Layer 2 of a small transformer language model trained on English Wikipedia (10 layers, counted from 0, width 64).
A neuron's activation on a vector x is SiLU(gate . x) times (in . x), where the dot is the dot product.

Input weights of the MLP neurons that the questions are about. A number n stands for (n - 128) times 0.0073.
n22 gate: 119, 119, 194, 118, 135, 206, 111, 141, 119, 119, 90, 142, 159, 158, 80, 151, 107, 111, 128, 125, 34, 149, 118, 134, 127, 146, 122, 140, 122, 70, 199, 181, 86, 143, 112, 68, 57, 229, 127, 82, 152, 93, 195, 55, 148, 172, 199, 115, 120, 111, 137, 97, 77, 124, 94, 104, 161, 108, 86, 137, 155, 168, 168, 99
n33 gate: 112, 98, 177, 126, 154, 97, 172, 152, 115, 165, 141, 143, 76, 110, 108, 97, 141, 176, 122, 68, 110, 159, 142, 195, 161, 86, 124, 168, 72, 78, 180, 144, 95, 188, 86, 153, 60, 162, 132, 166, 91, 170, 59, 133, 180, 193, 161, 132, 114, 166, 120, 168, 127, 61, 69, 165, 157, 103, 136, 136, 173, 166, 120, 126
n52 gate: 132, 155, 192, 174, 167, 161, 138, 110, 83, 87, 127, 127, 157, 86, 158, 108, 156, 135, 165, 124, 138, 163, 42, 182, 132, 77, 109, 91, 102, 80, 187, 154, 150, 98, 88, 130, 93, 87, 209, 167, 137, 197, 99, 128, 136, 125, 152, 115, 106, 105, 151, 116, 133, 105, 119, 129, 103, 95, 127, 114, 152, 125, 165, 146
n81 gate: 154, 61, 82, 95, 158, 99, 186, 141, 159, 190, 169, 95, 81, 173, 170, 142, 143, 134, 115, 113, 131, 150, 118, 145, 117, 133, 74, 72, 132, 75, 132, 119, 182, 92, 167, 153, 103, 142, 164, 106, 191, 151, 172, 82, 99, 126, 90, 89, 136, 189, 106, 125, 106, 96, 145, 64, 74, 171, 138, 199, 158, 97, 63, 189
n84 gate: 158, 140, 167, 117, 179, 193, 96, 138, 128, 123, 156, 103, 111, 136, 74, 144, 124, 62, 115, 147, 15, 120, 136, 122, 179, 147, 59, 96, 119, 148, 57, 172, 78, 106, 213, 177, 149, 82, 67, 152, 113, 125, 80, 147, 136, 139, 130, 142, 123, 95, 102, 89, 107, 138, 85, 131, 51, 141, 176, 70, 105, 122, 127, 167
n89 gate: 159, 174, 151, 101, 181, 183, 76, 51, 66, 99, 127, 143, 113, 67, 128, 91, 159, 120, 129, 125, 139, 87, 140, 165, 139, 118, 78, 196, 92, 172, 136, 164, 49, 119, 122, 111, 196, 224, 133, 154, 159, 112, 128, 163, 111, 171, 217, 88, 163, 128, 153, 106, 100, 138, 144, 169, 78, 100, 92, 138, 157, 173, 118, 112
n91 gate: 124, 135, 74, 94, 97, 152, 116, 107, 75, 89, 128, 140, 78, 108, 109, 110, 118, 144, 150, 102, 140, 109, 145, 125, 104, 129, 197, 27, 109, 133, 105, 146, 81, 99, 122, 154, 170, 94, 171, 105, 159, 101, 142, 93, 96, 181, 128, 83, 113, 143, 93, 76, 132, 76, 141, 119, 141, 124, 99, 220, 94, 115, 135, 110
n98 gate: 92, 182, 115, 181, 187, 122, 153, 103, 115, 163, 138, 111, 154, 103, 105, 170, 152, 160, 159, 149, 123, 60, 109, 89, 185, 106, 89, 178, 139, 168, 123, 69, 118, 134, 137, 93, 188, 157, 153, 116, 140, 147, 151, 146, 165, 118, 154, 131, 152, 145, 113, 129, 197, 141, 149, 147, 102, 148, 163, 190, 131, 155, 101, 87
n105 gate: 115, 143, 122, 82, 119, 160, 146, 170, 73, 145, 92, 91, 110, 183, 85, 153, 54, 159, 148, 123, 105, 182, 160, 51, 116, 106, 159, 163, 129, 138, 129, 109, 103, 137, 157, 96, 127, 141, 18, 126, 69, 115, 128, 118, 131, 105, 104, 176, 78, 104, 171, 175, 156, 128, 141, 135, 92, 168, 166, 75, 126, 136, 120, 74
n109 gate: 133, 159, 75, 119, 124, 129, 89, 85, 208, 113, 182, 33, 123, 142, 176, 149, 77, 81, 94, 190, 86, 179, 152, 84, 187, 183, 71, 82, 113, 85, 65, 112, 61, 134, 168, 171, 130, 154, 159, 135, 78, 128, 173, 121, 98, 109, 63, 100, 96, 123, 97, 188, 122, 113, 142, 101, 190, 186, 123, 82, 188, 100, 160, 141
n148 gate: 134, 130, 157, 166, 117, 117, 139, 89, 118, 128, 126, 97, 162, 146, 156, 155, 158, 97, 158, 144, 139, 156, 94, 145, 169, 166, 189, 149, 138, 121, 107, 104, 146, 45, 67, 181, 195, 150, 60, 118, 145, 79, 144, 207, 63, 169, 72, 156, 181, 121, 170, 202, 117, 147, 114, 145, 124, 117, 93, 112, 131, 92, 161, 150
n154 gate: 86, 187, 76, 117, 129, 42, 83, 128, 116, 134, 132, 130, 130, 125, 176, 145, 157, 114, 58, 130, 125, 147, 164, 100, 164, 94, 104, 118, 136, 74, 122, 33, 131, 126, 214, 160, 124, 64, 84, 141, 155, 77, 177, 163, 95, 121, 141, 165, 122, 108, 106, 131, 135, 136, 105, 127, 133, 126, 169, 75, 128, 141, 69, 122
n155 gate: 167, 173, 163, 121, 141, 189, 76, 108, 80, 144, 160, 122, 146, 157, 113, 75, 128, 239, 177, 101, 61, 101, 131, 177, 120, 136, 147, 187, 161, 161, 80, 124, 103, 158, 150, 139, 169, 100, 138, 139, 160, 135, 75, 151, 134, 184, 84, 133, 121, 123, 107, 97, 111, 142, 54, 123, 81, 97, 124, 139, 80, 126, 141, 70
n156 gate: 97, 125, 85, 118, 148, 143, 107, 192, 140, 80, 72, 153, 171, 131, 141, 129, 120, 130, 91, 144, 66, 146, 139, 130, 114, 162, 150, 124, 122, 74, 107, 145, 87, 83, 134, 141, 163, 132, 156, 160, 158, 148, 118, 75, 98, 182, 175, 187, 167, 125, 95, 156, 179, 141, 157, 80, 95, 73, 124, 124, 99, 140, 142, 114
n165 gate: 149, 54, 79, 147, 130, 172, 104, 122, 165, 145, 76, 139, 132, 144, 68, 186, 120, 135, 135, 108, 64, 144, 104, 182, 103, 223, 126, 193, 164, 80, 94, 84, 131, 103, 95, 130, 131, 135, 119, 133, 139, 199, 108, 136, 78, 124, 155, 107, 115, 91, 110, 89, 146, 93, 123, 81, 65, 126, 130, 123, 82, 87, 149, 141
n166 gate: 134, 87, 64, 119, 119, 102, 155, 114, 133, 132, 87, 82, 156, 153, 110, 104, 145, 147, 96, 131, 160, 145, 87, 110, 183, 85, 115, 92, 74, 55, 114, 217, 156, 149, 115, 134, 133, 172, 108, 168, 158, 119, 212, 61, 138, 72, 80, 152, 138, 148, 84, 161, 145, 83, 121, 84, 135, 217, 167, 198, 129, 92, 119, 173
n174 gate: 149, 164, 69, 97, 215, 143, 129, 126, 129, 134, 118, 86, 146, 171, 131, 146, 78, 139, 102, 146, 109, 110, 148, 65, 108, 88, 173, 129, 143, 74, 111, 175, 105, 120, 152, 108, 122, 183, 109, 173, 135, 129, 160, 116, 59, 135, 157, 153, 140, 115, 145, 122, 74, 116, 151, 66, 160, 146, 159, 92, 89, 209, 142, 147
n22 in: 70, 142, 203, 153, 134, 75, 137, 157, 150, 171, 114, 97, 123, 151, 78, 95, 141, 109, 148, 112, 99, 159, 150, 137, 119, 156, 137, 107, 134, 86, 146, 161, 183, 168, 82, 114, 75, 199, 109, 79, 172, 169, 173, 158, 185, 145, 133, 176, 159, 83, 153, 131, 103, 144, 86, 96, 188, 94, 152, 124, 96, 128, 151, 134
n33 in: 127, 181, 138, 137, 73, 92, 182, 68, 79, 185, 85, 188, 70, 116, 109, 148, 128, 172, 119, 122, 81, 110, 170, 170, 178, 173, 104, 165, 154, 133, 89, 119, 103, 136, 119, 164, 46, 141, 94, 151, 196, 137, 107, 145, 108, 113, 135, 163, 106, 107, 90, 143, 140, 152, 168, 121, 123, 134, 134, 139, 111, 167, 95, 53
n52 in: 72, 120, 162, 101, 91, 96, 154, 121, 150, 176, 134, 99, 164, 160, 200, 80, 165, 129, 135, 109, 148, 71, 113, 107, 135, 133, 62, 146, 146, 121, 194, 136, 194, 181, 135, 135, 127, 123, 105, 140, 126, 119, 116, 90, 141, 104, 185, 92, 134, 203, 107, 61, 161, 104, 121, 140, 133, 123, 84, 132, 81, 137, 143, 125
n81 in: 140, 119, 122, 116, 143, 160, 96, 96, 102, 131, 114, 140, 78, 120, 154, 104, 93, 107, 100, 177, 98, 133, 156, 136, 156, 99, 157, 126, 118, 84, 97, 203, 197, 135, 153, 139, 147, 160, 116, 99, 151, 144, 143, 162, 98, 163, 104, 100, 55, 120, 94, 131, 83, 160, 134, 101, 80, 94, 62, 102, 176, 84, 101, 174
n84 in: 123, 126, 136, 179, 170, 63, 114, 148, 128, 146, 139, 89, 69, 86, 117, 195, 114, 98, 112, 58, 144, 167, 121, 87, 189, 131, 110, 121, 76, 140, 122, 54, 129, 106, 73, 86, 124, 160, 143, 92, 49, 171, 211, 88, 170, 129, 171, 92, 127, 108, 140, 179, 168, 113, 93, 145, 137, 135, 156, 132, 130, 131, 19, 80
n89 in: 119, 157, 172, 64, 123, 104, 104, 126, 120, 82, 144, 169, 137, 85, 184, 176, 114, 70, 72, 146, 178, 97, 194, 162, 157, 147, 147, 168, 119, 138, 128, 108, 101, 173, 157, 113, 164, 246, 121, 167, 162, 138, 143, 209, 130, 161, 145, 76, 110, 131, 169, 71, 169, 132, 161, 109, 107, 124, 121, 77, 125, 145, 129, 170
n91 in: 127, 157, 103, 142, 75, 114, 199, 148, 169, 130, 121, 103, 126, 111, 69, 92, 150, 129, 127, 81, 129, 127, 142, 141, 198, 175, 169, 178, 165, 180, 82, 147, 135, 99, 93, 177, 154, 124, 133, 159, 131, 108, 87, 135, 83, 76, 178, 117, 131, 82, 172, 131, 158, 147, 107, 156, 197, 154, 198, 117, 100, 171, 123, 85
n98 in: 58, 138, 101, 121, 202, 103, 202, 123, 133, 135, 166, 159, 148, 130, 171, 160, 173, 188, 157, 146, 162, 82, 64, 137, 165, 128, 107, 164, 179, 143, 140, 131, 130, 91, 125, 104, 199, 97, 185, 138, 138, 149, 152, 196, 168, 122, 147, 147, 143, 178, 143, 115, 201, 107, 142, 166, 120, 163, 149, 183, 135, 144, 129, 94
n105 in: 147, 108, 145, 150, 156, 144, 114, 51, 195, 193, 116, 174, 142, 58, 120, 144, 83, 180, 133, 138, 162, 131, 79, 174, 131, 140, 96, 129, 85, 126, 133, 122, 125, 112, 95, 106, 142, 141, 145, 146, 156, 118, 92, 123, 75, 172, 109, 152, 175, 61, 133, 129, 118, 137, 94, 109, 90, 91, 87, 154, 114, 90, 192, 178
n109 in: 171, 167, 38, 137, 97, 99, 71, 99, 172, 159, 152, 44, 149, 142, 211, 123, 114, 159, 119, 131, 176, 163, 101, 84, 165, 119, 83, 94, 128, 146, 82, 90, 18, 91, 142, 180, 170, 91, 104, 166, 144, 104, 163, 122, 106, 105, 124, 130, 80, 79, 110, 136, 140, 98, 143, 82, 142, 129, 138, 108, 126, 60, 207, 128
n148 in: 115, 163, 133, 138, 63, 144, 129, 130, 116, 153, 151, 85, 176, 147, 156, 186, 116, 144, 164, 159, 125, 78, 132, 100, 149, 113, 159, 155, 131, 163, 117, 77, 149, 51, 102, 136, 185, 163, 72, 134, 159, 104, 110, 134, 126, 164, 98, 135, 172, 85, 172, 184, 171, 129, 150, 92, 135, 160, 106, 145, 103, 92, 162, 131
n154 in: 102, 182, 170, 93, 184, 176, 76, 115, 120, 150, 98, 88, 140, 156, 72, 169, 116, 48, 148, 135, 110, 164, 118, 106, 93, 35, 96, 92, 190, 108, 157, 139, 100, 149, 141, 88, 112, 123, 216, 99, 98, 97, 127, 122, 168, 127, 107, 132, 154, 115, 135, 129, 171, 122, 97, 74, 156, 122, 184, 144, 171, 83, 113, 169
n155 in: 157, 146, 121, 105, 136, 177, 107, 63, 136, 140, 62, 185, 99, 88, 121, 120, 143, 49, 86, 125, 136, 130, 31, 157, 132, 110, 103, 62, 152, 123, 158, 186, 124, 89, 179, 117, 152, 155, 111, 130, 161, 117, 122, 143, 118, 111, 121, 161, 179, 121, 99, 123, 85, 146, 122, 158, 90, 138, 176, 141, 82, 107, 172, 182
n156 in: 60, 137, 123, 190, 161, 161, 153, 158, 136, 138, 92, 164, 121, 110, 116, 145, 112, 153, 132, 143, 48, 109, 174, 151, 83, 133, 156, 124, 193, 88, 127, 91, 158, 200, 91, 165, 104, 168, 96, 136, 154, 144, 106, 90, 69, 161, 100, 176, 142, 139, 157, 130, 120, 128, 133, 215, 56, 110, 122, 109, 98, 154, 93, 121
n165 in: 138, 165, 92, 119, 93, 74, 181, 96, 138, 120, 173, 139, 147, 162, 162, 125, 136, 145, 85, 149, 117, 86, 121, 76, 185, 85, 82, 125, 111, 123, 148, 101, 181, 136, 206, 93, 112, 155, 60, 188, 136, 118, 127, 94, 145, 130, 130, 137, 140, 158, 140, 159, 148, 152, 52, 132, 194, 108, 77, 118, 134, 153, 104, 144
n166 in: 125, 87, 109, 91, 66, 107, 188, 104, 133, 177, 249, 171, 129, 125, 173, 145, 127, 60, 45, 100, 139, 122, 128, 164, 176, 163, 91, 173, 99, 165, 151, 108, 178, 169, 132, 148, 87, 91, 109, 135, 80, 95, 130, 111, 109, 170, 165, 128, 134, 156, 187, 92, 177, 149, 97, 141, 121, 89, 131, 158, 111, 191, 91, 117
n174 in: 122, 117, 119, 82, 174, 126, 155, 136, 104, 77, 120, 105, 95, 144, 130, 76, 121, 137, 143, 77, 120, 95, 201, 128, 149, 134, 135, 124, 136, 84, 107, 171, 140, 126, 146, 83, 108, 133, 111, 152, 126, 128, 124, 115, 112, 114, 184, 117, 153, 153, 142, 82, 87, 133, 133, 81, 128, 138, 173, 125, 154, 157, 97, 142

Each question shows a token from some text and the vector x that enters the MLP there. A number n stands for (n - 128) times 0.0088.

"irth": 150, 184, 128, 108, 74, 80, 123, 183, 159, 174, 140, 214, 100, 75, 89, 85, 82, 119, 115, 141, 89, 98, 143, 113, 118, 133, 147, 172, 165, 129, 93, 157, 154, 109, 127, 87, 134, 108, 102, 190, 139, 179, 132, 88, 162, 103, 104, 59, 85, 123, 141, 187, 117, 113, 139, 146, 117, 135, 131, 101, 157, 127, 120, 132
The neuron with the highest activation: n33

"ze": 146, 171, 111, 115, 103, 118, 133, 15, 165, 148, 107, 165, 135, 94, 124, 127, 122, 79, 155, 151, 113, 95, 166, 156, 105, 98, 156, 194, 154, 146, 151, 155, 144, 129, 104, 121, 149, 75, 65, 143, 157, 151, 146, 90, 127, 69, 115, 68, 90, 143, 118, 151, 124, 105, 120, 101, 108, 143, 171, 189, 175, 145, 127, 112
Which neuron fires most, and how strongly? n22, at about 0.12

" as": 162, 172, 179, 146, 122, 113, 123, 112, 143, 134, 111, 183, 134, 136, 137, 175, 84, 156, 94, 79, 174, 182, 89, 80, 116, 131, 100, 157, 151, 139, 108, 151, 182, 141, 123, 86, 157, 110, 110, 151, 144, 99, 101, 84, 83, 115, 154, 102, 72, 144, 155, 81, 100, 116, 129, 96, 115, 149, 133, 121, 182, 105, 120, 116
Which neuron fires most, and how strongly? n105, at about 0.17

"ri": 101, 147, 122, 76, 125, 108, 138, 121, 191, 139, 158, 149, 103, 149, 136, 133, 129, 99, 159, 85, 131, 61, 160, 144, 66, 105, 130, 184, 131, 122, 89, 129, 125, 108, 105, 120, 91, 63, 97, 150, 126, 137, 154, 94, 143, 90, 139, 132, 85, 122, 141, 115, 109, 124, 150, 67, 92, 96, 131, 180, 133, 138, 130, 98
Which neuron fires most, and how strongly? n174, at about 0.1

" |": 135, 142, 176, 155, 137, 80, 166, 126, 124, 117, 106, 173, 124, 121, 114, 158, 124, 135, 68, 131, 98, 165, 109, 97, 112, 122, 120, 163, 156, 137, 83, 146, 100, 94, 59, 91, 117, 58, 168, 133, 101, 137, 104, 103, 108, 69, 178, 157, 94, 109, 107, 127, 63, 150, 142, 142, 137, 160, 130, 137, 134, 78, 130, 144
The two highest activations, in order: n89, n148

"ous": 119, 185, 92, 131, 138, 117, 101, 114, 130, 108, 121, 132, 78, 80, 143, 90, 163, 90, 140, 119, 77, 161, 120, 113, 82, 86, 127, 152, 182, 184, 98, 117, 161, 84, 92, 117, 80, 77, 88, 175, 131, 151, 146, 106, 125, 113, 108, 94, 54, 172, 162, 129, 138, 132, 142, 105, 112, 133, 125, 150, 154, 143, 150, 144
Which neuron fires most, and how strongly? n22, at about 0.15

" ann": 108, 189, 122, 144, 127, 116, 128, 172, 134, 184, 102, 189, 173, 108, 125, 122, 101, 139, 132, 118, 103, 130, 95, 76, 83, 135, 197, 136, 82, 151, 114, 137, 174, 185, 85, 117, 164, 101, 167, 178, 108, 173, 131, 152, 113, 121, 99, 136, 153, 184, 108, 109, 133, 143, 135, 148, 81, 106, 146, 119, 154, 132, 96, 135
The three highest activations, in order: n156, n109, n98

" occ": 51, 141, 182, 135, 62, 134, 140, 71, 131, 201, 145, 117, 167, 68, 104, 145, 92, 115, 150, 59, 77, 122, 107, 103, 80, 129, 166, 169, 117, 119, 133, 168, 136, 154, 110, 117, 147, 151, 154, 152, 124, 125, 118, 131, 144, 124, 100, 150, 159, 124, 118, 122, 113, 147, 166, 161, 106, 76, 122, 153, 182, 164, 121, 133
The three highest activations, in order: n22, n109, n33

" and": 170, 174, 157, 177, 118, 77, 154, 98, 138, 63, 115, 188, 140, 124, 152, 106, 114, 170, 111, 101, 133, 138, 106, 90, 77, 127, 126, 157, 106, 144, 122, 159, 142, 143, 105, 104, 135, 156, 133, 145, 169, 83, 120, 108, 85, 140, 151, 158, 90, 153, 119, 153, 120, 184, 129, 99, 151, 147, 135, 134, 195, 144, 113, 139
Which neuron fires most, and how strongly? n84, at about 0.11

"1": 163, 145, 118, 154, 122, 72, 147, 127, 145, 85, 139, 162, 112, 142, 153, 162, 126, 74, 64, 129, 121, 83, 113, 113, 125, 111, 177, 120, 105, 184, 89, 139, 162, 108, 145, 93, 165, 109, 112, 176, 132, 83, 200, 116, 134, 134, 149, 149, 139, 135, 110, 137, 119, 161, 91, 92, 125, 123, 182, 126, 84, 113, 146, 116
Which neuron fires most, and how strongly? n166, at about 0.32

" is": 134, 173, 174, 154, 123, 95, 140, 43, 154, 102, 127, 104, 177, 77, 119, 174, 86, 137, 76, 118, 109, 163, 87, 69, 100, 141, 140, 186, 111, 102, 105, 109, 137, 126, 123, 128, 147, 129, 122, 121, 174, 135, 149, 69, 108, 119, 156, 175, 98, 107, 133, 126, 112, 154, 129, 81, 94, 168, 131, 116, 163, 156, 183, 131
The three highest activations, in order: n109, n105, n148

" ne": 108, 134, 122, 132, 102, 114, 146, 78, 144, 154, 168, 112, 152, 87, 80, 151, 124, 116, 136, 140, 95, 103, 78, 121, 77, 105, 185, 196, 43, 79, 120, 189, 114, 133, 109, 124, 152, 82, 157, 91, 115, 140, 167, 119, 134, 158, 87, 154, 104, 184, 148, 86, 131, 112, 117, 119, 151, 118, 113, 151, 173, 97, 138, 125
The neuron with the highest activation: n166

"ography": 122, 184, 117, 131, 69, 72, 110, 68, 120, 138, 89, 190, 99, 74, 94, 107, 79, 147, 131, 97, 128, 107, 131, 106, 106, 117, 171, 176, 133, 166, 124, 115, 189, 72, 111, 150, 101, 121, 156, 168, 136, 127, 183, 96, 155, 129, 130, 72, 91, 115, 121, 110, 142, 149, 122, 164, 137, 119, 145, 90, 166, 119, 165, 152
Which neuron fires most, and how strongly? n91, at about 0.17

" r": 114, 133, 147, 133, 64, 98, 143, 83, 163, 146, 64, 161, 149, 72, 144, 177, 152, 76, 168, 74, 70, 149, 140, 109, 100, 133, 172, 143, 95, 135, 92, 149, 90, 160, 119, 125, 156, 73, 149, 114, 135, 88, 146, 114, 83, 150, 71, 88, 112, 150, 146, 137, 142, 162, 148, 128, 132, 108, 105, 130, 146, 135, 147, 154
Which neuron fires most, and how strongly? n174, at about 0.16

"0": 126, 145, 104, 167, 129, 78, 107, 169, 138, 143, 121, 130, 150, 109, 167, 151, 142, 126, 81, 132, 122, 145, 163, 185, 81, 128, 173, 204, 134, 167, 163, 181, 145, 107, 125, 99, 113, 131, 146, 114, 131, 154, 124, 147, 139, 89, 55, 69, 59, 146, 76, 150, 90, 139, 120, 114, 153, 152, 127, 118, 91, 122, 123, 111
The neuron with the highest activation: n105

" prov": 51, 146, 166, 118, 108, 123, 139, 89, 130, 116, 95, 128, 172, 113, 137, 158, 121, 87, 121, 95, 105, 124, 85, 94, 95, 122, 183, 177, 95, 91, 119, 174, 127, 144, 94, 124, 134, 73, 127, 110, 161, 131, 154, 118, 97, 115, 99, 121, 142, 127, 164, 142, 106, 66, 90, 138, 161, 140, 107, 129, 164, 146, 124, 191
The two highest activations, in order: n22, n148

"5": 108, 172, 161, 187, 140, 74, 89, 173, 131, 164, 135, 77, 107, 109, 177, 100, 106, 121, 101, 97, 140, 150, 156, 161, 85, 138, 158, 144, 131, 184, 136, 168, 147, 115, 108, 104, 141, 73, 140, 148, 137, 103, 163, 137, 110, 97, 117, 98, 68, 130, 75, 135, 83, 153, 142, 131, 101, 126, 130, 94, 124, 97, 89, 123
The neuron with the highest activation: n165

" State": 128, 145, 151, 164, 124, 67, 119, 34, 149, 108, 140, 203, 156, 106, 95, 105, 120, 107, 103, 52, 155, 140, 121, 106, 121, 86, 138, 141, 148, 141, 89, 154, 165, 150, 131, 163, 124, 95, 111, 148, 121, 136, 93, 115, 123, 112, 129, 38, 83, 128, 105, 182, 92, 115, 144, 122, 153, 135, 158, 153, 198, 83, 135, 162
The three highest activations, in order: n156, n22, n98

"an": 118, 197, 115, 125, 125, 112, 98, 122, 196, 158, 110, 164, 136, 122, 150, 101, 141, 121, 116, 123, 89, 108, 146, 116, 87, 75, 109, 143, 140, 115, 123, 104, 174, 142, 64, 98, 110, 88, 139, 197, 99, 97, 172, 108, 108, 121, 122, 101, 74, 102, 123, 148, 130, 174, 186, 108, 114, 144, 154, 132, 182, 118, 140, 134
The neuron with the highest activation: n154

"omm": 99, 163, 79, 93, 81, 150, 110, 85, 168, 115, 123, 132, 152, 143, 176, 161, 123, 76, 139, 133, 81, 118, 97, 119, 112, 186, 142, 164, 120, 91, 119, 151, 183, 107, 110, 74, 98, 50, 173, 132, 133, 129, 132, 144, 138, 104, 140, 72, 127, 166, 159, 120, 131, 106, 121, 124, 149, 87, 120, 91, 162, 107, 156, 147
The neuron with the highest activation: n52

"icult": 50, 168, 118, 98, 87, 93, 106, 117, 124, 155, 191, 129, 95, 118, 75, 169, 156, 150, 133, 105, 86, 111, 153, 136, 79, 108, 137, 138, 114, 172, 90, 152, 120, 121, 99, 113, 124, 102, 69, 141, 148, 181, 109, 71, 138, 124, 120, 116, 127, 165, 155, 154, 130, 137, 140, 134, 129, 87, 178, 87, 132, 140, 168, 90
The neuron with the highest activation: n33

"ronze": 145, 136, 81, 144, 80, 93, 107, 99, 144, 138, 94, 198, 106, 137, 121, 118, 194, 137, 84, 166, 52, 104, 143, 145, 100, 97, 114, 136, 149, 138, 116, 128, 152, 132, 128, 106, 143, 68, 125, 199, 131, 158, 124, 117, 152, 125, 153, 84, 113, 95, 136, 147, 130, 192, 180, 128, 106, 72, 118, 154, 141, 83, 149, 169
Which neuron fires most, and how strongly? n165, at about 0.29

" often": 127, 209, 146, 153, 143, 61, 137, 46, 107, 147, 97, 145, 130, 84, 118, 153, 170, 151, 103, 134, 127, 113, 103, 93, 100, 124, 130, 172, 79, 174, 101, 144, 138, 161, 92, 129, 89, 101, 134, 89, 143, 127, 137, 91, 106, 170, 150, 147, 94, 144, 135, 104, 113, 160, 172, 125, 121, 147, 102, 86, 189, 119, 163, 117
The neuron with the highest activation: n89

"es": 118, 193, 118, 117, 98, 77, 136, 40, 200, 114, 117, 140, 185, 78, 129, 122, 107, 115, 147, 117, 135, 86, 124, 127, 98, 95, 129, 189, 135, 131, 170, 156, 124, 84, 77, 118, 106, 95, 98, 122, 129, 136, 173, 78, 131, 141, 115, 109, 83, 123, 126, 104, 119, 137, 146, 131, 119, 155, 158, 108, 171, 151, 185, 134
The two highest activations, in order: n52, n84

" that": 169, 159, 157, 154, 116, 46, 132, 92, 117, 111, 136, 163, 154, 123, 136, 126, 110, 139, 132, 103, 106, 107, 77, 109, 108, 112, 90, 186, 128, 163, 128, 194, 145, 122, 104, 112, 76, 180, 180, 137, 156, 89, 147, 108, 124, 108, 144, 133, 119, 147, 181, 131, 116, 170, 127, 148, 189, 170, 140, 106, 163, 143, 153, 124
The two highest activations, in order: n22, n156

"ild": 139, 121, 100, 139, 132, 91, 113, 143, 158, 153, 104, 193, 112, 108, 139, 74, 75, 109, 145, 71, 125, 138, 149, 105, 116, 125, 115, 126, 162, 186, 89, 148, 150, 99, 119, 99, 109, 110, 63, 138, 146, 174, 132, 129, 145, 97, 105, 87, 52, 166, 156, 192, 101, 80, 177, 137, 195, 123, 115, 127, 98, 118, 127, 120
The neuron with the highest activation: n154

"tern": 160, 138, 121, 88, 132, 100, 153, 49, 160, 104, 101, 135, 100, 137, 96, 161, 129, 118, 138, 109, 102, 94, 145, 106, 73, 137, 182, 164, 66, 140, 147, 133, 130, 85, 97, 122, 108, 79, 114, 107, 191, 155, 169, 118, 124, 90, 124, 69, 163, 114, 159, 136, 120, 127, 119, 136, 174, 108, 178, 139, 120, 130, 152, 160
The neuron with the highest activation: n91

"rop": 157, 165, 140, 115, 151, 107, 100, 57, 175, 150, 110, 192, 118, 181, 136, 177, 128, 110, 142, 86, 88, 110, 162, 61, 91, 143, 145, 163, 106, 128, 124, 142, 189, 79, 116, 128, 105, 108, 128, 168, 96, 195, 137, 132, 151, 154, 118, 117, 118, 138, 130, 145, 124, 148, 170, 86, 159, 104, 153, 87, 124, 119, 138, 112
The three highest activations, in order: n165, n174, n91

"g": 126, 174, 138, 128, 81, 132, 194, 73, 187, 114, 82, 133, 108, 100, 166, 75, 66, 95, 153, 150, 112, 97, 159, 126, 106, 85, 145, 141, 98, 117, 136, 126, 148, 140, 99, 80, 136, 75, 149, 131, 168, 119, 136, 132, 139, 100, 105, 125, 130, 182, 132, 142, 124, 184, 137, 123, 100, 117, 137, 128, 133, 114, 123, 142
The neuron with the highest activation: n84

"ent": 68, 205, 56, 88, 126, 118, 102, 104, 161, 119, 119, 126, 127, 95, 103, 105, 131, 151, 117, 150, 127, 121, 159, 140, 89, 108, 122, 136, 158, 171, 117, 136, 157, 129, 62, 91, 103, 97, 117, 123, 141, 128, 166, 126, 161, 143, 111, 45, 118, 171, 144, 184, 105, 154, 131, 128, 140, 105, 152, 71, 147, 148, 153, 145
The neuron with the highest activation: n166

" these": 132, 156, 158, 160, 119, 49, 134, 58, 118, 133, 113, 206, 161, 115, 109, 151, 164, 145, 149, 96, 73, 145, 90, 143, 129, 120, 143, 168, 94, 162, 82, 161, 124, 134, 124, 112, 82, 160, 106, 136, 152, 112, 118, 55, 134, 138, 136, 126, 87, 118, 150, 148, 99, 153, 152, 114, 198, 92, 149, 114, 198, 120, 124, 111
The two highest activations, in order: n33, n22

"s": 148, 232, 156, 126, 83, 68, 150, 60, 190, 90, 89, 172, 130, 95, 121, 118, 111, 129, 137, 112, 152, 100, 128, 117, 126, 103, 145, 150, 121, 121, 134, 170, 132, 145, 104, 102, 103, 90, 134, 160, 148, 123, 159, 88, 121, 137, 113, 100, 130, 153, 93, 117, 110, 140, 182, 122, 100, 196, 157, 85, 140, 149, 164, 150
The neuron with the highest activation: n84

"ism": 118, 185, 145, 133, 83, 66, 118, 81, 160, 110, 124, 170, 126, 111, 82, 86, 92, 135, 115, 115, 131, 123, 116, 111, 80, 79, 154, 112, 103, 147, 137, 121, 157, 110, 85, 131, 79, 75, 91, 119, 120, 174, 124, 101, 131, 97, 84, 44, 101, 102, 138, 138, 160, 167, 145, 145, 110, 150, 145, 87, 122, 127, 193, 134
The neuron with the highest activation: n98

"ok": 152, 158, 114, 90, 116, 143, 111, 61, 174, 186, 114, 185, 150, 158, 158, 146, 118, 87, 155, 117, 82, 127, 170, 121, 105, 97, 155, 141, 160, 126, 121, 138, 172, 101, 108, 70, 122, 85, 147, 182, 148, 149, 145, 106, 122, 104, 149, 54, 70, 157, 117, 198, 130, 125, 125, 131, 148, 133, 127, 78, 170, 135, 114, 130
The three highest activations, in order: n81, n165, n154

"ver": 110, 177, 73, 92, 98, 132, 135, 56, 185, 138, 112, 138, 118, 127, 155, 120, 136, 158, 128, 55, 98, 85, 138, 100, 110, 89, 118, 152, 128, 178, 135, 122, 144, 171, 116, 86, 109, 73, 127, 124, 122, 161, 144, 104, 145, 103, 153, 85, 157, 137, 106, 140, 74, 164, 173, 75, 98, 87, 112, 107, 185, 120, 126, 134
The neuron with the highest activation: n148

" so": 150, 186, 144, 151, 160, 90, 172, 102, 100, 162, 193, 123, 161, 99, 139, 176, 141, 108, 119, 107, 74, 99, 122, 145, 83, 132, 112, 166, 107, 130, 95, 137, 137, 160, 123, 115, 110, 109, 157, 116, 147, 112, 130, 124, 119, 151, 107, 192, 99, 189, 180, 53, 139, 92, 142, 120, 138, 108, 119, 93, 209, 119, 134, 144
The neuron with the highest activation: n98

"el": 88, 120, 64, 105, 102, 104, 125, 123, 206, 128, 136, 187, 116, 127, 95, 95, 139, 112, 135, 185, 115, 102, 179, 112, 108, 110, 127, 184, 147, 143, 96, 148, 144, 107, 85, 80, 114, 48, 125, 116, 132, 116, 135, 107, 142, 136, 133, 114, 87, 147, 164, 137, 104, 159, 140, 72, 114, 120, 151, 145, 184, 125, 166, 101
Which neuron fires most, and how strongly? n84, at about 0.16